Layer 3 of a small transformer language model trained on English Wikipedia (16 layers, counted from 0, width 128).
A neuron adds its activation times its output weights to the MLP's output. To switch it off is to set its activation to zero at one token and run the rest of the model.

Output weights of the MLP neurons that the questions are about. A number n stands for (n - 128) times 0.0035.
n47: 112, 78, 132, 104, 145, 153, 109, 125, 159, 138, 117, 118, 82, 121, 165, 167, 126, 77, 96, 105, 95, 136, 155, 196, 147, 121, 103, 151, 109, 105, 133, 134, 104, 113, 139, 141, 123, 140, 128, 134, 117, 186, 124, 64, 103, 137, 157, 113, 126, 176, 121, 155, 148, 139, 143, 114, 84, 100, 64, 94, 151, 97, 148, 140, 144, 113, 129, 134, 109, 141, 99, 166, 126, 161, 115, 99, 106, 104, 96, 148, 127, 122, 157, 151, 166, 148, 96, 59, 142, 136, 104, 98, 141, 159, 158, 186, 155, 122, 80, 129, 161, 132, 144, 117, 179, 136, 109, 151, 91, 149, 104, 157, 173, 115, 124, 66, 138, 89, 149, 162, 194, 121, 87, 143, 156, 145, 145, 108
n80: 134, 143, 151, 141, 151, 116, 162, 105, 69, 136, 135, 167, 123, 83, 86, 131, 134, 104, 103, 89, 80, 143, 139, 118, 109, 107, 105, 134, 138, 126, 171, 149, 126, 161, 107, 94, 119, 103, 89, 141, 111, 121, 80, 142, 132, 86, 147, 143, 97, 149, 144, 143, 157, 118, 160, 146, 143, 128, 144, 100, 150, 119, 157, 178, 177, 135, 121, 85, 86, 112, 172, 161, 124, 110, 121, 104, 118, 156, 163, 144, 78, 141, 121, 107, 85, 69, 57, 77, 144, 98, 166, 126, 126, 146, 142, 127, 141, 150, 138, 141, 175, 118, 140, 90, 108, 116, 94, 105, 69, 131, 143, 83, 113, 108, 122, 88, 95, 121, 135, 103, 135, 140, 123, 179, 105, 142, 124, 137
n147: 106, 104, 130, 132, 109, 150, 165, 108, 134, 124, 97, 106, 139, 105, 125, 146, 148, 125, 123, 142, 108, 100, 153, 121, 136, 103, 106, 108, 145, 80, 102, 159, 171, 161, 144, 189, 134, 96, 111, 69, 173, 143, 119, 141, 92, 122, 139, 162, 116, 105, 110, 104, 131, 143, 105, 178, 124, 96, 151, 43, 165, 133, 139, 187, 136, 71, 100, 137, 134, 133, 89, 136, 153, 104, 80, 147, 116, 159, 146, 121, 67, 102, 112, 118, 141, 134, 135, 161, 110, 138, 173, 105, 100, 137, 149, 72, 111, 177, 141, 117, 142, 141, 142, 148, 100, 88, 116, 110, 109, 156, 136, 116, 137, 143, 98, 125, 122, 124, 93, 114, 196, 107, 137, 153, 117, 138, 127, 158
n158: 171, 109, 149, 118, 155, 111, 157, 139, 119, 119, 76, 144, 135, 132, 120, 111, 105, 137, 99, 137, 129, 86, 172, 138, 135, 135, 93, 129, 104, 132, 196, 108, 138, 189, 140, 164, 135, 131, 122, 108, 116, 97, 133, 121, 138, 128, 135, 109, 144, 141, 164, 127, 124, 127, 136, 92, 111, 138, 145, 98, 112, 84, 142, 102, 173, 116, 128, 100, 81, 154, 137, 130, 124, 101, 120, 164, 123, 178, 97, 225, 102, 84, 143, 112, 82, 123, 137, 124, 100, 82, 113, 129, 116, 171, 153, 120, 100, 176, 101, 119, 140, 127, 112, 169, 113, 165, 101, 112, 147, 137, 115, 152, 143, 127, 144, 131, 94, 148, 135, 94, 82, 111, 116, 118, 114, 120, 166, 110
n255: 109, 136, 119, 92, 152, 158, 111, 146, 154, 64, 114, 139, 163, 87, 128, 114, 79, 146, 102, 158, 118, 157, 161, 163, 124, 137, 156, 131, 138, 88, 113, 116, 130, 89, 175, 178, 157, 139, 144, 168, 95, 169, 151, 112, 134, 119, 144, 146, 150, 147, 137, 142, 145, 117, 115, 110, 168, 58, 130, 114, 186, 140, 99, 82, 149, 132, 181, 151, 132, 145, 144, 121, 93, 85, 132, 145, 110, 144, 104, 84, 64, 139, 114, 166, 141, 203, 150, 156, 61, 124, 189, 169, 113, 42, 112, 149, 106, 100, 135, 158, 154, 93, 125, 73, 185, 188, 150, 121, 155, 94, 94, 134, 132, 117, 101, 126, 143, 165, 98, 164, 70, 125, 119, 128, 170, 176, 163, 157
n337: 157, 135, 134, 142, 121, 152, 145, 113, 137, 119, 129, 113, 145, 97, 95, 138, 123, 171, 176, 98, 91, 137, 85, 136, 168, 157, 134, 178, 117, 111, 97, 124, 113, 110, 125, 105, 148, 157, 97, 121, 73, 93, 170, 148, 141, 72, 116, 137, 132, 74, 118, 104, 131, 78, 127, 142, 156, 132, 148, 98, 121, 141, 140, 129, 135, 128, 99, 120, 187, 119, 172, 123, 124, 85, 178, 155, 128, 116, 88, 95, 103, 123, 90, 109, 110, 89, 81, 167, 123, 148, 127, 141, 96, 146, 120, 110, 153, 157, 104, 127, 157, 166, 162, 142, 144, 123, 106, 117, 119, 95, 147, 127, 128, 123, 179, 123, 168, 130, 149, 123, 102, 107, 133, 149, 85, 117, 134, 129
n374: 115, 116, 198, 135, 129, 143, 106, 129, 185, 95, 189, 139, 120, 87, 109, 116, 177, 110, 223, 131, 126, 108, 134, 141, 71, 171, 184, 201, 131, 153, 46, 172, 100, 83, 61, 157, 185, 162, 101, 93, 126, 74, 215, 105, 174, 127, 172, 86, 99, 41, 154, 165, 118, 119, 194, 102, 131, 113, 128, 163, 147, 105, 90, 81, 162, 111, 64, 96, 111, 179, 132, 166, 115, 130, 145, 150, 121, 85, 148, 110, 67, 61, 47, 124, 120, 128, 114, 124, 152, 145, 49, 112, 125, 60, 92, 111, 86, 146, 109, 69, 137, 141, 128, 174, 209, 129, 175, 185, 61, 134, 134, 218, 153, 52, 189, 125, 131, 152, 177, 132, 99, 122, 133, 161, 137, 84, 127, 57
n382: 113, 98, 94, 129, 101, 118, 198, 165, 161, 82, 140, 118, 174, 109, 120, 138, 112, 124, 142, 167, 123, 142, 109, 124, 98, 103, 89, 122, 91, 152, 159, 166, 206, 134, 125, 142, 132, 201, 185, 166, 148, 134, 99, 135, 121, 127, 167, 122, 121, 148, 171, 125, 109, 185, 92, 124, 113, 180, 115, 141, 119, 94, 127, 88, 114, 92, 192, 133, 103, 166, 145, 95, 94, 88, 118, 109, 115, 160, 89, 86, 179, 132, 92, 154, 133, 135, 94, 113, 123, 129, 160, 127, 122, 121, 133, 140, 110, 122, 78, 151, 120, 114, 121, 109, 110, 89, 123, 151, 102, 139, 127, 137, 111, 125, 147, 108, 164, 129, 63, 133, 167, 134, 190, 126, 140, 124, 160, 115
n415: 131, 137, 106, 88, 90, 98, 135, 184, 114, 119, 141, 109, 171, 86, 102, 124, 140, 115, 144, 126, 131, 141, 142, 100, 135, 108, 109, 132, 114, 137, 91, 124, 124, 142, 107, 123, 121, 129, 133, 115, 154, 142, 129, 98, 68, 108, 87, 150, 127, 154, 140, 145, 143, 114, 99, 117, 95, 142, 139, 91, 107, 139, 162, 117, 171, 123, 138, 104, 143, 193, 141, 134, 120, 142, 154, 125, 143, 133, 209, 109, 165, 56, 72, 125, 121, 119, 117, 168, 108, 110, 42, 142, 113, 96, 147, 77, 172, 105, 152, 88, 100, 105, 152, 158, 169, 139, 117, 127, 137, 145, 164, 82, 101, 144, 153, 143, 125, 94, 140, 178, 143, 107, 156, 132, 95, 137, 83, 145
n511: 148, 147, 143, 120, 108, 141, 142, 152, 94, 106, 107, 107, 146, 167, 114, 85, 173, 89, 103, 121, 90, 118, 178, 124, 153, 110, 79, 150, 182, 83, 151, 142, 129, 227, 148, 133, 54, 129, 97, 162, 77, 95, 128, 42, 173, 150, 248, 140, 151, 109, 53, 116, 75, 176, 113, 142, 152, 133, 128, 103, 136, 133, 89, 93, 163, 139, 61, 130, 136, 78, 130, 133, 90, 158, 129, 148, 118, 130, 83, 111, 88, 105, 103, 157, 140, 131, 178, 113, 145, 98, 117, 169, 155, 100, 121, 150, 174, 160, 129, 146, 174, 150, 130, 53, 156, 115, 159, 139, 84, 145, 117, 137, 142, 169, 117, 79, 111, 123, 91, 87, 159, 144, 188, 165, 108, 120, 144, 100

Each question names a token from some text and the token that comes next. It shows the activations a of the neurons there, in the order above. A number n stands for (n - 128) times 0.022.

Then comes g, the gradient of the next token's log-probability with respect to the MLP's output, scaled to length 1. A neuron's effect is roughly proportional to its activation times (output weights . g). A number n stands for (n - 128) times 0.0029.

"alog", then "uing"
a: 126, 167, 127, 128, 122, 123, 128, 128, 128, 125
g: 147, 97, 57, 129, 169, 112, 120, 112, 138, 145, 105, 131, 147, 132, 143, 76, 150, 65, 159, 186, 96, 139, 132, 115, 180, 86, 133, 136, 151, 83, 141, 128, 136, 74, 130, 154, 142, 54, 107, 105, 126, 160, 110, 119, 154, 97, 222, 136, 147, 106, 126, 101, 121, 145, 146, 201, 125, 114, 180, 84, 131, 151, 118, 103, 145, 107, 91, 107, 123, 103, 171, 165, 58, 109, 179, 173, 150, 122, 125, 125, 97, 134, 90, 127, 102, 119, 171, 139, 121, 178, 145, 167, 125, 150, 162, 132, 75, 149, 201, 139, 126, 176, 143, 129, 132, 94, 95, 135, 142, 93, 96, 109, 117, 123, 113, 157, 98, 81, 142, 114, 135, 165, 127, 111, 162, 110, 113, 139
Which neuron, switched off, lowers the next token's probability most? n80

" have", then " no"
a: 126, 128, 127, 126, 192, 128, 122, 139, 125, 126
g: 137, 154, 174, 127, 113, 80, 195, 159, 143, 156, 100, 77, 142, 143, 184, 152, 131, 168, 148, 117, 128, 160, 140, 124, 110, 112, 102, 88, 150, 143, 129, 79, 161, 125, 143, 124, 182, 111, 122, 144, 133, 136, 129, 173, 127, 96, 88, 142, 142, 91, 160, 100, 133, 103, 96, 108, 132, 89, 148, 124, 141, 149, 142, 91, 148, 174, 98, 73, 128, 220, 156, 126, 124, 89, 79, 107, 188, 72, 168, 171, 150, 161, 123, 69, 144, 159, 139, 146, 121, 114, 100, 147, 136, 118, 127, 106, 149, 162, 89, 141, 84, 119, 129, 149, 71, 103, 135, 112, 115, 125, 189, 78, 67, 147, 123, 111, 139, 110, 91, 124, 134, 186, 129, 68, 110, 104, 131, 165
Which neuron, switched off, raises the next token's probability most? n255

" material", then " from"
a: 125, 120, 127, 125, 126, 125, 128, 153, 124, 162
g: 58, 142, 97, 96, 101, 98, 124, 190, 178, 113, 134, 166, 163, 90, 164, 140, 74, 161, 147, 110, 133, 103, 121, 109, 98, 107, 108, 96, 107, 144, 120, 211, 151, 129, 77, 136, 125, 100, 133, 105, 101, 152, 149, 98, 174, 104, 194, 85, 111, 145, 90, 156, 110, 144, 98, 89, 206, 152, 123, 158, 105, 116, 116, 145, 102, 128, 108, 183, 96, 127, 141, 132, 95, 149, 147, 90, 125, 116, 119, 153, 93, 114, 154, 168, 118, 154, 138, 161, 118, 165, 117, 125, 133, 125, 93, 151, 103, 77, 150, 99, 162, 132, 80, 104, 156, 166, 141, 56, 118, 84, 129, 99, 139, 169, 154, 155, 113, 155, 156, 84, 155, 101, 133, 141, 98, 69, 104, 126
Which neuron, switched off, lowers the next token's probability most? n511

" leading", then " Cre"
a: 128, 124, 127, 120, 143, 127, 186, 140, 121, 123
g: 165, 177, 108, 196, 154, 163, 78, 61, 147, 159, 122, 90, 100, 132, 166, 125, 168, 128, 126, 142, 135, 130, 150, 116, 114, 132, 140, 147, 148, 141, 117, 187, 110, 62, 102, 154, 136, 156, 107, 142, 123, 140, 143, 128, 143, 139, 98, 167, 149, 139, 162, 128, 134, 178, 125, 127, 98, 131, 142, 117, 158, 101, 136, 97, 102, 148, 119, 64, 127, 144, 132, 141, 193, 97, 159, 162, 143, 128, 101, 138, 100, 104, 106, 135, 143, 117, 145, 96, 153, 186, 152, 133, 48, 105, 116, 144, 86, 120, 184, 124, 140, 78, 86, 85, 103, 158, 120, 106, 127, 165, 120, 119, 165, 116, 81, 181, 140, 113, 121, 147, 177, 166, 143, 68, 198, 185, 146, 79
Which neuron, switched off, lowers the next token's probability most? n374

"ed", then " Congress"
a: 124, 121, 125, 124, 120, 121, 120, 152, 126, 124
g: 152, 132, 160, 140, 165, 114, 90, 98, 111, 117, 94, 183, 139, 219, 146, 166, 144, 83, 62, 149, 135, 214, 137, 104, 166, 139, 109, 169, 204, 169, 148, 106, 141, 105, 87, 130, 135, 94, 173, 136, 97, 141, 150, 81, 108, 150, 132, 135, 88, 128, 170, 123, 176, 115, 111, 145, 120, 116, 157, 198, 117, 140, 141, 168, 102, 90, 124, 102, 149, 162, 149, 125, 173, 109, 130, 160, 125, 149, 92, 152, 160, 165, 127, 169, 159, 84, 114, 135, 105, 109, 141, 131, 126, 146, 122, 127, 117, 198, 129, 101, 82, 127, 179, 86, 104, 145, 141, 132, 110, 153, 110, 118, 143, 145, 149, 82, 156, 143, 104, 99, 108, 153, 135, 150, 121, 158, 194, 127
Which neuron, switched off, lowers the next token's probability most? n374

",", then " and"
a: 126, 123, 125, 120, 127, 163, 125, 141, 121, 121
g: 106, 88, 129, 175, 162, 146, 107, 74, 163, 135, 131, 107, 160, 90, 68, 141, 103, 134, 115, 127, 123, 93, 111, 163, 154, 186, 101, 162, 133, 115, 133, 129, 120, 93, 183, 119, 123, 130, 115, 187, 110, 134, 96, 111, 128, 125, 148, 128, 129, 134, 125, 112, 96, 115, 113, 165, 123, 84, 131, 86, 105, 100, 140, 97, 133, 86, 162, 151, 192, 102, 150, 150, 109, 74, 153, 86, 142, 98, 116, 145, 64, 140, 146, 166, 200, 137, 185, 153, 131, 80, 70, 169, 115, 191, 58, 168, 120, 149, 164, 95, 106, 89, 67, 145, 81, 112, 126, 140, 96, 98, 156, 117, 104, 95, 140, 128, 130, 110, 135, 195, 117, 125, 137, 131, 143, 95, 114, 131
Which neuron, switched off, lowers the next token's probability most? n337

"ed", then " felt"
a: 125, 121, 124, 123, 120, 121, 120, 156, 126, 124
g: 124, 91, 141, 99, 115, 183, 144, 157, 93, 101, 85, 116, 124, 115, 103, 192, 144, 123, 140, 129, 105, 106, 164, 171, 183, 96, 157, 181, 141, 126, 96, 177, 118, 164, 95, 101, 119, 150, 136, 67, 102, 92, 149, 137, 123, 121, 102, 112, 93, 126, 160, 133, 122, 129, 118, 153, 134, 90, 151, 196, 96, 101, 143, 113, 160, 151, 134, 123, 111, 97, 141, 151, 170, 133, 113, 90, 102, 131, 124, 164, 144, 134, 122, 116, 130, 86, 149, 105, 96, 101, 92, 171, 144, 69, 134, 163, 94, 167, 49, 130, 155, 85, 113, 188, 185, 109, 163, 165, 134, 129, 147, 136, 98, 210, 93, 132, 138, 135, 100, 105, 129, 78, 179, 124, 114, 143, 81, 78
Which neuron, switched off, raises the next token's probability most? n374

" took", then " office"
a: 120, 127, 121, 121, 159, 127, 125, 135, 132, 126
g: 173, 128, 145, 112, 176, 79, 187, 97, 119, 94, 91, 106, 196, 131, 173, 162, 155, 133, 101, 152, 139, 131, 130, 110, 128, 140, 135, 91, 178, 155, 138, 158, 152, 99, 126, 120, 168, 119, 147, 136, 46, 188, 117, 80, 121, 160, 126, 142, 121, 123, 113, 151, 170, 90, 101, 151, 225, 109, 193, 125, 130, 147, 163, 141, 190, 105, 87, 128, 158, 89, 154, 138, 167, 179, 145, 126, 159, 145, 162, 115, 151, 89, 163, 164, 138, 153, 147, 156, 134, 124, 136, 149, 81, 54, 113, 144, 113, 147, 125, 185, 133, 108, 119, 86, 99, 155, 98, 115, 146, 130, 132, 114, 133, 105, 114, 123, 158, 112, 119, 167, 118, 189, 149, 136, 147, 138, 131, 141
Which neuron, switched off, lowers the next token's probability most? n255

"ev", then "e"
a: 128, 121, 127, 120, 122, 123, 126, 133, 123, 122
g: 107, 121, 176, 155, 104, 133, 96, 90, 117, 145, 112, 103, 71, 130, 95, 127, 78, 99, 134, 110, 137, 96, 143, 113, 100, 145, 91, 129, 199, 179, 157, 121, 91, 158, 126, 135, 136, 81, 81, 104, 140, 131, 192, 117, 56, 114, 107, 128, 116, 110, 127, 162, 143, 100, 135, 174, 135, 105, 140, 152, 147, 164, 143, 153, 193, 85, 141, 138, 157, 112, 162, 133, 124, 106, 147, 116, 153, 95, 147, 123, 134, 77, 96, 102, 94, 75, 113, 101, 190, 121, 131, 88, 77, 114, 93, 155, 144, 92, 118, 94, 145, 133, 134, 82, 126, 132, 54, 81, 110, 129, 112, 185, 152, 162, 116, 125, 124, 125, 138, 177, 121, 117, 110, 196, 152, 73, 159, 176
Which neuron, switched off, raises the next token's probability most? n80

" District", then " of"
a: 127, 135, 128, 125, 120, 123, 128, 123, 142, 126
g: 142, 56, 143, 146, 67, 146, 126, 126, 132, 86, 134, 160, 111, 156, 93, 133, 150, 92, 110, 107, 92, 102, 94, 117, 116, 157, 159, 176, 155, 155, 147, 141, 130, 105, 144, 167, 139, 78, 127, 165, 89, 130, 157, 146, 91, 180, 186, 149, 139, 118, 114, 134, 88, 191, 142, 128, 143, 130, 91, 108, 131, 112, 166, 144, 116, 117, 160, 125, 135, 111, 101, 152, 124, 165, 127, 230, 94, 89, 115, 150, 92, 121, 137, 80, 104, 136, 117, 104, 146, 90, 170, 129, 137, 161, 117, 188, 121, 50, 93, 169, 154, 175, 135, 88, 141, 101, 92, 150, 112, 137, 125, 160, 180, 128, 92, 113, 130, 155, 149, 143, 84, 79, 96, 137, 104, 119, 73, 98
Which neuron, switched off, raises the next token's probability most? n415

" prov", then "oke"
a: 126, 126, 127, 149, 134, 125, 127, 143, 125, 126
g: 161, 134, 139, 126, 205, 168, 176, 165, 122, 90, 145, 127, 102, 134, 144, 139, 140, 116, 119, 101, 171, 163, 103, 143, 105, 78, 147, 164, 177, 148, 163, 187, 135, 57, 125, 112, 142, 129, 117, 170, 147, 143, 119, 140, 167, 111, 177, 111, 93, 170, 159, 132, 105, 114, 151, 134, 197, 127, 161, 113, 116, 138, 85, 157, 154, 98, 113, 98, 64, 89, 95, 187, 124, 123, 174, 99, 154, 95, 132, 114, 156, 134, 130, 173, 156, 165, 119, 118, 136, 159, 123, 118, 118, 153, 142, 64, 74, 153, 210, 166, 147, 165, 182, 140, 117, 157, 86, 140, 160, 141, 104, 102, 113, 135, 106, 106, 125, 96, 173, 96, 121, 156, 163, 122, 157, 107, 128, 129
Which neuron, switched off, raises the next token's probability most? n158

" November", then " 1971"
a: 122, 126, 126, 123, 128, 235, 128, 135, 127, 123
g: 94, 135, 123, 153, 150, 145, 157, 106, 136, 93, 110, 109, 118, 120, 73, 155, 119, 85, 125, 138, 137, 114, 150, 137, 157, 132, 146, 182, 72, 56, 158, 88, 143, 86, 55, 145, 134, 133, 111, 102, 183, 101, 154, 135, 184, 97, 157, 100, 181, 107, 154, 101, 90, 121, 87, 132, 135, 105, 115, 151, 97, 51, 120, 183, 96, 149, 100, 119, 126, 115, 74, 123, 121, 131, 147, 146, 88, 167, 133, 160, 135, 145, 99, 107, 159, 130, 134, 162, 124, 189, 77, 158, 97, 82, 108, 109, 89, 156, 159, 121, 138, 104, 102, 165, 75, 161, 168, 137, 101, 79, 92, 103, 121, 91, 116, 104, 98, 156, 144, 101, 154, 101, 114, 98, 151, 177, 118, 95
Which neuron, switched off, lowers the next token's probability most? n337